Layer 4 of a small transformer language model trained on English Wikipedia (12 layers, counted from 0, width 128).
A neuron's activation on a vector x is SiLU(gate . x) times (in . x), where the dot is the dot product.
The model reads these tokens: " app" "e" "ared" " as" " the" " v" "ic" "ar" "," " St" "." " John" " R" "ivers" ","

The vector x that enters this layer's MLP at each token. A number n stands for (n - 500) times 0.003.
0 " app": 466 608 510 469 572 772 721 395 446 533 486 485 258 243 667 412 371 539 414 593 406 466 536 375 498 407 396 692 353 585 593 625 296 304 353 613 436 451 362 580 533 430 510 556 534 418 730 520 484 625 195 470 366 208 608 473 375 796 684 537 490 526 421 528 288 377 883 341 700 469 351 525 461 376 606 625 539 547 447 661 488 607 458 442 473 486 367 529 451 682 670 343 300 606 394 329 508 599 731 506 886 327 419 614 519 280 443 523 650 442 704 559 487 477 457 486 531 352 529 421 301 445 383 631 550 416 536 554
1 "e": 458 521 879 531 478 445 476 497 446 524 630 657 464 527 517 142 575 551 255 517 574 298 567 219 465 614 595 681 583 462 646 447 436 446 490 519 448 605 281 500 737 530 344 363 307 431 764 553 357 622 610 559 495 264 332 567 503 425 610 446 704 493 596 670 525 478 552 359 499 487 486 595 435 499 447 510 482 596 443 452 399 498 459 631 548 299 382 509 113 615 796 459 370 453 334 371 766 685 550 399 760 434 546 605 337 455 523 413 448 568 569 299 520 481 524 362 422 522 559 361 447 390 652 484 559 380 882 666
2 "ared": 667 546 377 431 590 551 399 567 474 575 681 512 207 376 497 332 363 406 574 461 436 399 481 308 443 421 434 915 503 514 591 645 370 424 395 467 411 645 317 775 598 324 473 598 722 497 599 521 317 421 478 412 369 360 265 602 479 315 559 664 469 656 325 622 417 419 366 411 579 462 449 532 385 335 396 312 469 582 461 508 461 464 573 368 488 473 386 513 324 643 404 436 495 561 465 402 798 475 650 480 651 797 572 341 508 567 467 529 582 331 676 560 577 594 442 487 630 540 739 507 267 469 555 517 625 364 644 559
3 " as": 386 489 535 538 415 667 714 357 704 562 629 377 320 337 645 581 559 555 351 680 473 387 434 729 508 228 436 775 494 468 566 474 383 447 462 344 438 607 558 771 601 419 485 584 411 451 443 546 550 432 372 451 621 310 550 395 467 285 661 748 350 582 537 525 145 386 468 409 555 525 457 421 575 556 376 575 250 511 635 457 575 418 519 571 372 383 416 522 419 602 558 489 386 435 401 578 538 463 585 527 526 627 515 410 482 527 718 495 391 546 467 390 528 421 370 533 570 419 551 647 169 397 566 402 522 509 745 381
4 " the": 429 543 487 468 521 454 661 494 587 473 524 428 335 443 571 514 435 532 371 617 493 444 437 512 525 452 399 557 462 694 551 457 532 549 536 544 411 513 547 660 513 454 491 527 633 479 517 478 498 475 471 514 505 453 554 580 643 377 470 721 671 414 483 426 276 501 405 537 489 515 440 460 411 530 393 597 423 574 489 538 622 595 357 555 529 492 338 471 446 542 496 655 464 727 441 528 511 543 528 418 530 329 661 477 416 492 525 500 599 465 472 465 465 366 530 417 469 527 544 488 21 395 516 488 492 393 526 124
5 " v": 566 451 384 514 480 509 526 448 755 473 572 517 347 309 598 538 640 434 338 594 644 424 530 544 683 436 504 449 271 494 545 480 459 420 600 412 289 449 275 542 588 295 484 505 386 661 446 585 502 508 463 379 531 274 540 373 609 651 554 636 566 607 428 594 247 497 842 244 585 704 331 571 485 272 419 610 494 366 466 519 485 357 386 480 363 574 437 568 334 282 516 421 509 672 429 577 499 296 505 527 716 307 410 552 362 372 318 548 506 314 455 329 426 537 419 372 488 329 460 525 377 607 505 627 589 403 596 419
6 "ic": 308 575 611 402 772 331 542 108 677 590 462 673 255 525 351 400 610 578 323 490 785 461 358 416 676 275 518 751 549 530 508 432 512 331 466 372 496 626 573 489 579 422 481 616 600 632 357 529 486 565 556 755 488 275 620 240 534 579 386 472 495 521 547 688 431 559 252 412 582 546 118 626 451 658 488 517 332 514 537 595 476 355 310 482 486 493 456 672 474 491 747 387 760 870 660 243 559 709 664 716 596 561 494 410 468 504 286 431 556 537 579 662 489 578 504 584 478 430 419 516 469 216 686 592 538 606 595 541
7 "ar": 495 741 529 543 666 800 893 462 662 621 589 296 324 511 646 560 383 554 413 336 460 267 605 625 482 416 541 840 617 523 482 424 654 447 482 556 383 495 641 578 394 515 623 685 307 661 490 383 443 397 644 522 577 454 586 452 715 589 437 498 520 504 423 557 487 544 513 374 487 396 636 507 581 374 631 558 395 570 495 238 361 728 685 414 319 391 388 457 442 367 407 384 224 635 549 312 694 806 222 717 658 164 508 496 392 633 513 459 505 410 445 540 632 422 282 328 470 534 584 578 363 509 676 515 473 531 563 618
8 ",": 457 414 537 440 477 613 802 528 516 531 522 419 432 528 559 470 785 507 179 502 575 482 376 501 538 528 492 637 449 558 428 509 350 582 472 545 442 618 405 584 539 504 701 543 483 660 554 539 303 423 493 467 470 446 420 522 491 548 435 604 601 151 470 434 308 503 463 395 455 530 587 344 477 643 428 529 277 467 518 679 338 376 390 599 402 406 443 382 471 567 654 489 498 609 557 519 521 434 544 482 565 530 424 473 424 589 381 599 774 282 582 401 502 430 333 608 420 261 481 445 95 438 714 335 531 580 623 501
9 " St": 466 484 634 596 569 331 554 459 483 438 440 366 553 448 621 446 477 771 362 425 588 578 428 438 561 449 410 548 482 498 541 546 562 316 586 574 197 555 388 693 535 448 493 472 461 570 542 398 599 537 578 513 350 344 538 512 565 555 445 623 613 466 471 357 274 349 572 331 429 495 443 462 448 612 450 539 553 323 573 368 486 443 639 442 636 710 395 459 360 393 455 501 345 527 631 565 552 498 475 553 617 368 523 491 765 317 318 574 473 483 424 387 548 603 438 469 550 306 489 625 273 304 478 461 554 491 397 455
10 ".": 661 774 518 580 876 473 547 400 442 624 498 489 597 644 541 283 734 578 408 653 449 451 439 402 645 637 462 449 445 509 510 495 543 264 414 569 390 535 292 637 625 387 414 517 725 709 629 508 531 413 443 524 563 483 535 540 471 564 451 519 475 189 597 391 336 469 542 538 397 349 485 462 456 380 601 427 470 540 548 344 414 557 371 726 548 871 440 575 361 578 545 583 516 303 614 417 689 550 592 461 563 345 404 487 688 482 363 343 444 370 524 560 617 323 207 442 445 345 697 580 331 525 527 216 449 497 475 490
11 " John": 466 596 608 583 507 420 506 447 437 601 388 351 472 617 550 334 616 468 523 332 474 495 479 646 463 370 346 609 542 492 551 459 565 271 460 626 388 561 451 703 686 260 375 533 580 519 587 512 741 429 422 499 602 319 498 547 435 802 432 634 494 317 370 428 259 485 489 287 452 620 476 603 409 419 416 429 508 210 537 502 468 573 520 439 505 618 287 487 531 325 517 580 497 424 503 475 495 432 529 536 465 461 494 401 396 478 244 355 457 357 526 504 462 470 238 494 608 509 532 472 165 558 647 557 492 383 539 534
12 " R": 413 379 460 609 566 372 531 560 624 483 346 441 476 488 647 384 578 544 477 353 458 451 371 507 702 404 492 574 514 420 568 469 640 425 425 469 203 433 438 638 562 434 517 588 455 615 517 404 644 554 505 471 424 454 554 452 550 653 490 614 417 363 443 534 348 410 471 330 557 696 475 613 533 557 623 506 478 219 570 411 501 468 400 441 504 565 221 508 528 564 427 362 276 530 582 460 682 392 447 530 607 455 473 442 554 473 199 474 568 390 495 359 509 528 471 308 538 588 566 475 289 473 428 429 571 450 518 422
13 "ivers": 523 611 445 537 607 556 461 281 469 497 423 656 467 390 399 339 503 393 493 417 518 469 392 519 710 517 314 391 504 168 560 475 452 279 657 448 432 545 453 648 588 411 471 601 604 415 541 512 632 514 332 583 629 360 452 458 628 766 608 623 666 471 234 370 297 712 485 181 660 421 410 606 215 505 587 302 623 431 644 382 522 364 505 559 495 505 413 706 514 453 384 323 473 484 601 509 625 569 464 567 532 538 803 514 567 509 263 513 344 424 499 409 665 605 314 584 604 416 313 714 361 503 608 524 541 678 514 494
14 ",": 427 459 520 495 590 631 453 469 440 499 479 404 515 555 487 364 804 430 280 453 577 450 447 448 566 599 469 664 427 596 473 488 501 508 483 653 469 566 345 581 441 472 679 596 575 683 545 592 481 342 519 506 470 364 361 507 403 652 493 681 689 158 510 410 268 549 485 294 508 572 613 451 459 636 465 528 320 443 524 622 508 357 352 576 307 449 430 511 511 541 647 530 512 556 601 597 458 598 488 625 638 507 484 360 550 599 386 627 689 291 557 341 527 427 388 636 552 330 527 633 117 448 704 302 497 595 539 547

Each question shows the input weights of one neuron of the MLP. A number n stands for (n - 500) times 0.0019.

n255 gate: 448 451 488 466 737 384 447 535 506 454 475 583 454 431 337 468 537 543 651 463 449 574 531 538 382 390 656 481 390 582 509 548 478 377 365 566 466 233 387 618 497 703 624 581 349 618 361 377 366 461 466 540 531 503 343 518 544 225 283 466 575 713 454 571 274 595 485 707 544 375 378 360 506 524 586 454 402 494 446 652 604 694 616 604 466 488 657 724 341 423 485 539 627 383 375 389 285 462 547 525 516 574 485 531 463 487 482 444 442 374 371 460 473 491 395 481 516 601 427 423 421 546 576 474 423 319 434 457
n255 in: 480 583 596 598 543 462 497 438 486 437 419 509 621 369 488 535 588 491 458 540 500 569 281 480 438 580 602 410 324 594 431 531 416 632 544 611 636 413 512 558 488 582 349 404 676 477 506 489 442 646 698 442 576 445 672 342 420 544 584 543 491 550 425 466 486 491 253 567 450 395 463 536 515 401 351 411 559 294 435 708 474 628 450 474 445 480 491 455 500 360 571 715 556 638 468 355 569 591 567 447 488 604 569 485 500 370 432 547 318 400 282 378 738 520 514 615 559 403 565 437 411 645 408 617 503 441 453 565
Its two highest activations, in order, are on tokens 7 "ar", 12 " R"

n216 gate: 457 469 399 478 431 307 443 429 491 649 547 594 660 607 189 404 398 487 341 669 406 604 683 744 503 336 652 358 624 528 544 319 529 325 605 539 534 544 465 484 220 760 610 449 519 418 428 382 506 417 288 550 456 566 519 515 330 491 437 643 352 634 572 622 509 432 675 446 532 595 432 385 552 552 444 597 526 497 573 626 525 453 519 540 459 628 447 512 485 632 481 476 399 717 567 616 587 619 519 384 439 450 431 364 624 484 497 535 574 534 497 340 571 308 543 387 542 568 449 600 324 398 494 536 447 445 589 515
n216 in: 562 452 406 464 614 375 353 543 447 437 584 527 476 458 584 537 649 563 597 572 481 425 589 470 438 527 500 491 323 773 302 415 494 473 506 601 618 386 607 576 459 555 560 588 552 570 533 617 346 709 633 570 521 338 449 479 398 488 437 476 512 392 518 410 521 470 548 375 680 327 467 661 284 562 404 284 457 321 447 410 387 457 613 581 494 392 464 494 589 577 578 651 614 402 546 444 404 494 687 460 618 515 331 306 417 460 503 400 423 369 640 273 400 626 518 626 497 559 528 437 465 384 587 456 461 315 405 441
Its two highest activations, in order, are on tokens 7 "ar", 14 ","

n286 gate: 432 600 506 572 426 584 520 320 433 270 471 563 437 506 702 588 509 491 458 446 547 485 523 506 582 497 335 402 462 607 477 497 512 666 364 544 767 537 552 552 610 450 589 439 506 462 400 628 607 413 454 641 422 583 511 579 579 465 443 733 529 556 569 566 520 526 365 564 637 468 525 512 434 421 569 643 353 413 514 442 596 361 616 506 205 598 423 410 520 553 600 564 528 456 468 503 511 562 537 594 536 468 437 497 420 509 545 584 403 440 466 441 480 374 667 363 365 593 509 655 573 599 550 512 287 727 378 300
n286 in: 426 653 508 487 519 421 456 489 434 414 576 530 594 489 586 680 578 511 436 465 620 570 487 475 572 406 405 538 566 551 419 505 522 640 486 453 541 497 443 484 579 677 343 456 426 511 489 366 627 463 625 505 423 516 575 278 489 598 365 652 554 555 435 476 584 457 505 223 525 489 582 401 478 569 422 419 478 554 637 576 481 484 453 321 446 360 470 764 497 514 621 456 555 624 544 492 578 514 579 481 642 689 373 486 465 630 455 609 610 529 481 524 574 471 453 460 641 513 423 484 641 287 564 452 484 317 388 479
Which token does this neuron like most? 14 ","

n258 gate: 277 449 519 594 500 505 453 631 545 551 427 540 500 304 536 602 313 373 503 548 564 419 412 519 442 281 568 554 533 473 470 656 516 514 508 531 447 630 527 511 531 530 535 620 539 500 451 511 459 389 612 427 642 715 417 437 600 593 597 620 470 497 643 489 468 489 522 453 410 598 651 560 531 405 600 567 310 590 661 519 388 538 484 465 492 567 390 587 380 333 377 482 447 492 497 675 551 340 470 362 564 600 559 677 572 608 489 391 465 489 495 418 534 405 503 594 409 524 406 543 586 314 378 508 519 597 574 579
n258 in: 606 673 455 500 624 371 263 637 573 368 531 279 572 396 560 568 437 564 428 564 609 440 393 579 480 569 461 520 472 536 472 546 598 404 334 406 530 350 497 489 506 489 556 433 452 539 500 414 455 372 444 511 455 442 456 399 597 329 431 442 411 449 508 528 428 497 472 430 514 531 653 433 604 486 569 370 506 452 484 533 475 416 556 539 428 328 536 538 316 594 313 495 486 545 623 474 641 406 480 361 646 433 442 576 299 583 467 225 582 445 348 372 552 505 648 578 679 500 418 481 494 429 400 448 489 383 627 475
Its three highest activations, in order, are on tokens 3 " as", 12 " R", 7 "ar"

n133 gate: 601 497 460 560 494 647 480 450 316 370 563 432 540 699 701 512 554 454 556 395 406 382 418 497 811 438 454 641 442 598 574 492 569 451 552 533 425 577 483 434 580 512 374 390 570 420 523 486 480 547 615 388 604 722 657 542 561 653 477 624 477 633 343 366 746 492 494 422 497 451 348 689 450 562 389 554 477 638 620 474 362 520 654 466 494 537 563 330 624 462 370 530 525 451 390 462 463 579 474 523 594 563 371 523 616 462 548 633 441 404 446 567 514 514 558 642 377 463 439 626 555 492 438 565 633 388 532 483
n133 in: 403 391 332 514 567 563 549 320 511 399 427 374 475 520 570 393 430 398 632 522 541 556 634 517 373 324 455 568 408 444 607 338 440 471 611 427 417 551 491 418 389 327 562 494 638 537 610 576 342 561 625 625 574 624 492 395 526 449 692 436 452 396 633 511 483 626 556 420 466 395 508 331 485 293 525 458 598 270 382 511 455 349 694 455 584 432 584 483 377 483 665 683 464 520 509 497 570 500 508 474 520 582 647 546 559 636 351 600 497 511 525 497 555 634 514 461 584 481 457 644 368 355 477 432 400 514 489 467
On which token does it fire most, and how strongly? 13 "ivers", at about 0.22

n318 gate: 429 500 509 658 503 497 553 506 463 369 448 503 632 360 446 491 606 356 473 400 432 401 523 445 589 360 599 689 585 597 420 430 515 515 445 542 617 387 777 474 641 497 445 520 562 399 448 575 616 503 555 564 494 414 563 466 535 387 514 526 500 632 474 460 408 366 497 459 567 392 574 382 608 534 431 411 785 378 508 662 608 602 582 634 601 310 448 537 443 506 340 380 641 565 593 370 543 574 370 535 473 465 399 450 609 346 537 582 329 426 546 483 373 531 419 385 470 676 338 555 573 545 488 323 551 503 266 503
n318 in: 368 484 423 596 495 619 439 542 548 511 530 533 407 561 406 432 622 602 546 404 477 628 562 378 559 524 331 483 419 454 423 457 569 386 431 297 476 511 511 412 543 407 384 434 413 481 612 410 357 503 456 541 500 462 377 229 447 522 407 514 550 465 599 511 593 389 423 433 352 672 530 486 460 419 667 475 293 353 610 426 492 375 391 304 514 626 492 473 421 514 486 537 420 489 381 472 399 652 707 472 528 410 525 578 568 680 513 422 429 470 609 438 519 521 561 530 537 543 542 467 468 292 590 649 519 497 614 672
On which token does it fire most, and how strongly? 12 " R", at about 0.14

n215 gate: 410 594 548 488 606 569 614 384 480 491 574 453 476 443 494 476 406 417 380 535 653 340 386 599 433 673 419 378 512 474 429 459 263 560 440 369 617 565 437 467 509 479 539 401 434 479 367 462 619 549 736 288 509 612 405 474 579 428 601 348 595 474 340 423 562 509 586 295 620 413 491 597 599 515 444 470 524 464 552 352 456 563 518 626 429 524 642 474 424 451 491 598 488 243 536 399 700 458 476 391 693 411 524 524 462 378 695 416 415 485 370 448 500 638 419 544 746 748 421 613 538 591 476 376 526 433 494 555
n215 in: 607 634 377 447 452 647 411 555 598 424 511 471 405 487 626 361 579 519 467 487 470 475 618 562 446 581 497 527 352 299 505 402 487 592 390 528 401 277 487 484 467 611 631 463 357 567 601 503 481 435 390 577 559 471 532 552 587 417 596 608 636 639 492 484 471 361 524 497 427 556 586 572 483 490 410 426 662 369 446 558 581 302 567 579 511 503 452 412 537 541 582 518 733 597 460 639 495 774 500 519 451 505 527 462 608 394 453 605 395 482 471 471 484 454 497 579 631 510 516 643 582 516 576 428 466 628 662 547
On which token does it fire most, and how strongly? 13 "ivers", at about 0.68

n294 gate: 509 604 411 547 551 369 603 487 630 478 636 494 364 417 353 604 550 494 520 364 529 757 560 548 510 522 717 452 693 591 544 661 417 436 462 430 528 452 304 526 487 652 554 615 578 596 250 579 570 553 407 446 590 468 623 453 591 446 557 466 625 448 465 525 290 349 465 535 342 542 572 403 645 708 506 449 642 465 392 656 487 436 487 368 557 376 503 252 469 288 487 478 621 435 522 497 352 623 347 438 356 427 443 378 403 624 565 436 698 475 437 565 372 296 623 500 630 625 445 265 527 428 477 464 387 471 320 547
n294 in: 544 426 612 272 431 492 531 483 579 550 578 572 519 609 442 517 577 606 601 578 474 471 555 503 629 522 508 430 472 404 536 644 365 590 548 387 613 475 556 466 555 543 444 475 528 455 347 456 603 329 573 447 576 622 564 582 608 469 372 508 413 635 497 300 664 348 633 441 574 525 571 447 431 541 408 511 520 354 418 439 431 272 497 613 628 636 375 606 341 466 312 322 402 514 494 569 580 546 332 514 595 355 525 480 644 514 560 548 541 348 577 568 549 684 527 547 511 613 389 572 349 412 420 425 572 523 537 464
Its three highest activations, in order, are on tokens 0 " app", 1 "e", 11 " John"

n38 gate: 588 623 590 459 595 650 605 488 555 503 476 530 601 452 426 494 512 506 306 592 680 672 658 446 409 515 500 446 539 520 453 462 476 461 605 466 532 304 494 300 525 439 405 536 334 560 376 574 571 506 464 482 641 677 399 642 722 470 583 576 658 517 488 346 521 429 512 428 494 584 623 628 494 410 358 627 521 315 517 551 447 473 503 391 367 461 527 517 348 729 541 511 486 406 557 488 580 397 414 588 491 512 559 686 532 454 660 464 565 429 506 646 334 396 673 544 241 395 682 625 402 553 570 525 362 540 395 346
n38 in: 484 503 497 752 409 531 593 428 413 522 486 547 705 553 517 511 489 522 658 522 466 428 599 593 645 492 592 514 435 582 530 630 427 314 371 567 506 353 475 710 564 591 550 559 525 536 664 340 369 546 629 458 492 481 519 454 534 393 467 442 483 584 542 555 503 563 481 542 551 281 342 444 246 473 467 450 543 598 343 483 412 405 610 525 345 458 428 606 412 566 599 540 351 511 430 520 525 477 550 389 394 478 255 410 591 529 456 340 459 599 594 404 424 508 489 578 645 552 668 575 473 358 509 480 497 574 429 413
On which token does it fire most, and how strongly? 10 ".", at about 0.17

n304 gate: 386 559 774 472 492 580 537 594 503 508 520 537 534 406 579 666 500 361 518 729 579 571 469 423 366 424 408 549 451 450 407 702 377 463 546 541 525 545 445 480 311 474 557 440 659 551 599 438 580 691 534 566 500 514 432 606 483 497 582 556 660 461 551 622 594 674 418 454 451 328 651 402 432 430 534 378 352 348 431 594 559 414 463 266 562 426 511 472 421 541 565 486 555 338 273 383 503 500 380 544 547 582 568 509 483 375 550 486 506 542 435 394 631 508 426 551 500 623 419 378 425 357 529 500 506 296 411 533
n304 in: 422 365 454 613 430 623 497 450 445 609 647 452 534 483 424 590 452 395 603 537 616 685 522 517 497 424 625 474 581 266 537 674 311 595 526 538 429 452 405 480 524 390 523 343 581 509 619 328 557 588 486 685 514 461 630 544 451 688 503 441 537 420 480 542 630 427 285 672 388 523 533 458 521 433 571 568 361 406 398 540 433 683 382 382 655 466 404 497 486 436 452 451 431 497 466 439 508 477 386 691 573 477 582 483 590 541 575 414 545 259 354 489 483 478 654 635 587 559 622 466 554 372 483 376 472 529 394 467
On which token does it fire most, and how strongly? 5 " v", at about 0.26

n9 gate: 526 413 487 578 529 493 625 577 579 307 497 532 416 464 443 400 471 572 453 513 417 557 458 605 410 593 529 493 516 538 471 529 638 572 392 431 454 558 674 706 497 732 604 317 669 415 714 732 598 373 448 699 513 558 416 408 543 474 380 734 471 591 419 610 545 674 526 543 454 552 481 688 466 510 542 500 593 634 579 565 728 595 493 667 393 523 549 697 590 657 542 597 665 285 448 450 474 543 614 557 323 448 526 385 590 243 707 553 503 307 532 443 548 355 289 630 493 343 610 448 676 404 557 432 356 477 493 408
n9 in: 456 534 669 652 359 612 455 516 638 539 413 432 288 476 514 497 578 647 522 414 473 628 482 572 578 529 479 627 401 565 531 513 564 585 633 601 440 447 519 513 546 350 508 516 559 574 550 547 300 600 526 518 604 594 484 626 379 444 560 591 402 487 497 458 395 560 319 673 535 349 668 470 565 343 589 510 532 622 485 450 381 717 471 578 508 445 573 467 446 497 341 551 549 554 611 492 490 449 600 715 340 555 558 556 542 554 425 577 516 469 487 482 487 474 477 579 540 490 489 671 506 404 519 440 643 565 519 430
Its two highest activations, in order, are on tokens 3 " as", 10 "."

n252 gate: 571 408 376 443 326 631 573 376 421 604 566 467 503 485 584 611 574 385 313 509 354 531 455 521 336 554 570 576 341 414 512 609 497 353 673 593 477 404 652 388 544 666 539 661 298 542 563 596 494 521 415 551 424 485 395 577 568 424 479 515 503 427 599 620 449 584 401 613 460 439 491 601 697 500 200 482 522 503 459 542 220 512 473 449 722 566 584 418 381 342 599 704 676 472 418 441 631 580 542 577 531 368 581 567 476 515 553 643 437 500 497 636 467 494 515 428 466 358 398 527 510 577 581 312 399 658 488 388
n252 in: 530 331 426 488 549 562 534 660 453 518 695 370 524 641 513 662 587 561 478 524 519 393 407 595 463 446 540 393 488 515 637 646 660 506 417 480 500 607 358 693 475 547 491 457 605 619 612 494 576 446 479 598 494 461 494 539 481 451 515 482 436 500 521 661 512 627 530 466 522 598 515 398 528 521 585 779 587 426 488 640 341 454 475 524 436 333 451 206 464 629 588 662 453 491 448 212 403 544 619 650 484 460 558 303 473 341 422 623 383 428 331 458 512 559 497 366 472 305 481 500 671 758 372 379 599 635 546 545
Its two highest activations, in order, are on tokens 8 ",", 13 "ivers"

n11 gate: 467 466 546 460 339 437 644 509 541 615 528 325 458 589 594 558 402 545 609 523 512 427 755 394 683 531 423 494 405 467 449 547 569 348 466 590 410 423 655 494 624 523 443 692 344 537 596 525 406 522 460 651 592 610 489 472 280 383 372 430 312 558 613 444 545 649 494 509 589 434 578 470 488 514 424 322 590 429 398 554 497 406 417 511 285 599 370 550 369 424 570 536 508 587 594 509 531 567 619 541 701 639 421 566 371 605 558 549 489 573 500 522 547 514 588 395 323 556 558 384 449 542 471 547 385 407 497 672
n11 in: 574 426 559 583 439 511 616 446 481 395 444 478 561 565 394 628 662 592 350 381 443 578 484 511 289 536 548 570 545 473 386 378 382 506 728 270 500 503 517 581 639 528 466 548 389 595 408 445 422 573 312 483 396 533 575 456 454 427 428 492 444 627 514 530 606 514 564 497 554 480 598 368 584 596 564 519 543 539 563 801 541 528 475 555 384 544 392 595 533 468 517 567 383 375 427 531 599 620 422 543 632 589 358 582 321 537 590 444 412 406 644 505 607 508 465 581 529 492 477 687 450 511 471 683 682 388 500 374
Which token does this neuron like most? 7 "ar"

n8 gate: 451 417 596 432 466 584 365 500 560 518 466 506 713 466 436 690 640 503 535 460 497 462 463 366 465 439 354 525 688 306 586 368 425 509 671 494 706 444 434 550 484 566 556 494 406 652 592 445 553 506 488 565 572 497 602 654 355 366 475 778 590 521 367 460 515 509 494 372 481 360 646 419 526 533 475 605 547 488 563 750 625 593 588 372 522 494 512 587 567 468 417 485 611 582 413 586 365 617 423 475 417 429 343 534 570 652 403 225 689 558 650 733 527 389 365 423 310 555 367 537 425 552 402 272 415 519 550 527
n8 in: 574 580 480 494 533 511 511 446 673 574 436 461 591 671 397 477 451 597 514 381 477 319 495 646 472 478 508 617 418 363 613 424 273 556 576 604 631 306 511 508 460 537 492 489 460 648 500 437 352 381 660 467 430 492 428 622 611 438 358 555 489 581 436 467 389 393 550 418 523 458 557 620 422 448 431 417 562 604 516 628 536 472 604 690 420 428 514 519 571 377 519 339 316 299 570 560 483 423 620 622 483 359 614 604 489 568 571 332 426 467 558 563 451 495 543 494 449 500 460 661 379 615 706 457 621 554 404 571
Which token does this neuron like most? 14 ","

n254 gate: 413 364 491 251 434 459 389 636 721 483 580 483 612 416 586 518 554 509 346 534 603 554 412 506 400 568 491 572 343 523 360 301 401 497 590 431 610 529 581 514 390 424 512 587 360 419 417 500 563 438 488 465 448 517 689 441 453 584 523 534 313 617 560 409 520 429 486 744 500 425 545 419 426 702 486 434 392 543 427 666 441 381 387 446 420 531 711 578 636 462 514 669 408 477 465 400 514 421 330 459 538 489 606 506 540 447 649 422 568 491 426 489 455 611 672 454 629 494 556 466 561 636 344 413 404 612 581 562
n254 in: 653 542 509 427 523 594 529 442 362 338 607 393 576 477 599 462 377 599 576 700 544 597 536 523 454 489 523 611 672 497 520 323 449 411 483 500 645 576 420 267 494 442 429 566 558 412 475 351 540 448 531 293 497 520 548 624 468 440 593 380 449 643 449 652 630 567 573 641 646 377 514 455 538 508 427 613 396 526 533 545 514 614 658 430 480 565 379 470 595 547 663 536 580 681 477 587 351 488 423 468 611 463 455 272 629 364 309 574 438 567 522 406 442 549 640 373 399 408 581 463 443 450 590 527 559 462 365 539
Its two highest activations, in order, are on tokens 13 "ivers", 12 " R"

n114 gate: 602 427 609 481 252 479 527 601 402 461 508 389 394 465 484 492 432 447 374 521 604 478 537 420 489 495 367 652 460 495 413 345 369 559 623 683 439 489 570 415 607 440 276 452 551 433 418 458 439 516 540 580 546 590 532 500 318 561 489 545 583 598 595 397 420 432 437 492 511 433 482 458 426 448 408 537 530 495 453 468 474 615 433 458 555 519 505 541 340 656 642 423 381 338 487 603 653 424 572 443 566 648 447 417 395 516 630 353 406 529 521 713 430 546 518 355 446 544 514 466 376 617 557 555 408 644 414 461
n114 in: 539 536 652 302 310 568 418 607 418 536 548 500 450 616 425 721 312 368 459 556 471 419 517 393 408 378 430 497 494 277 472 585 494 503 523 519 423 640 526 669 517 480 390 424 403 618 542 419 584 577 523 421 557 550 718 566 374 393 380 547 379 516 508 358 416 558 411 491 503 412 442 482 515 538 458 508 386 616 445 525 508 525 432 453 450 592 458 525 403 537 561 462 394 389 675 494 519 592 545 543 543 534 346 458 469 310 555 528 481 630 453 618 398 492 492 478 368 511 574 354 298 756 339 590 577 635 449 470
Which token does this neuron like most? 3 " as"

n62 gate: 367 593 360 455 461 493 510 364 418 311 616 323 610 699 483 520 535 591 564 539 407 379 631 493 401 379 396 344 365 589 355 327 588 507 549 587 337 526 467 562 540 325 490 647 368 763 455 616 354 576 471 672 444 638 542 311 546 448 607 328 529 466 490 539 464 618 349 674 444 588 709 486 487 573 416 458 368 467 554 558 465 588 333 225 339 584 400 535 698 563 570 647 456 572 601 477 554 450 552 553 500 552 468 637 369 530 535 569 513 510 526 659 608 465 679 506 609 471 583 529 757 573 364 581 602 686 346 475
n62 in: 318 354 506 428 586 199 576 393 500 589 393 543 546 520 202 565 534 465 503 632 455 371 554 520 544 451 442 529 606 327 540 455 453 418 576 519 468 347 497 500 461 524 497 593 468 526 514 698 512 556 573 529 424 618 474 528 580 494 347 477 474 609 396 581 529 406 445 438 283 494 474 400 494 633 583 428 506 410 379 488 657 611 424 657 624 500 457 647 571 509 549 511 553 509 383 675 595 521 303 553 574 497 564 739 569 447 443 547 440 400 586 511 440 475 573 641 399 466 603 367 448 500 604 693 380 645 673 409
Its three highest activations, in order, are on tokens 6 "ic", 0 " app", 2 "ared"

n268 gate: 494 403 639 588 478 649 490 659 607 466 456 484 535 567 461 448 475 579 575 491 555 399 466 538 561 484 614 544 542 450 691 586 516 474 605 539 634 465 478 528 637 596 443 459 500 380 736 406 475 356 513 380 404 475 415 605 587 383 569 721 509 439 446 597 676 590 450 474 123 573 457 397 677 568 522 528 795 424 663 443 500 570 439 715 440 525 425 306 354 571 385 351 405 433 538 351 409 654 721 481 412 390 220 481 500 542 546 392 404 472 506 488 432 476 589 553 552 534 539 645 353 540 545 503 366 316 653 432
n268 in: 391 562 593 437 402 506 576 488 608 506 399 577 470 356 626 521 680 512 500 521 564 522 535 690 427 524 404 590 512 427 301 453 346 264 512 400 650 518 618 413 444 625 668 624 540 644 575 340 566 509 479 614 509 607 554 383 631 440 395 668 467 419 494 571 461 568 655 609 521 479 673 522 540 582 580 717 424 638 515 590 583 416 618 450 678 592 420 386 515 549 482 451 561 479 431 583 613 521 383 564 395 667 524 696 683 460 383 400 320 370 408 371 497 610 514 637 531 447 476 539 468 400 512 637 456 445 439 280
Which token does this neuron like most? 3 " as"

n73 gate: 574 707 530 470 509 579 276 463 777 602 491 653 482 555 566 488 347 518 487 542 497 469 366 442 444 264 640 515 506 351 551 500 436 577 491 535 437 394 503 363 519 475 622 576 451 324 455 470 506 423 454 515 552 322 524 648 367 463 594 482 537 450 557 494 561 614 494 657 472 592 586 583 579 636 461 491 512 579 606 379 431 500 521 620 437 651 630 550 395 830 563 436 350 417 311 466 431 416 533 621 631 494 597 692 581 503 704 570 455 455 497 592 447 471 600 364 649 512 695 615 503 420 578 387 491 326 528 361
n73 in: 386 648 632 298 568 524 588 475 576 615 235 450 443 491 380 540 432 524 531 399 546 348 550 443 552 447 614 533 379 488 476 488 449 706 385 420 441 425 509 479 457 244 488 521 533 416 572 657 425 509 398 419 418 559 604 596 274 304 455 468 545 706 422 521 419 556 482 591 367 497 744 600 512 491 637 509 570 395 631 395 291 539 676 648 494 396 560 392 435 583 592 480 474 509 464 549 586 552 539 583 574 524 518 385 512 356 558 551 341 420 405 345 608 628 584 500 656 653 448 542 503 503 525 643 456 558 439 321
On which token does it fire most, and how strongly? 3 " as", at about 0.7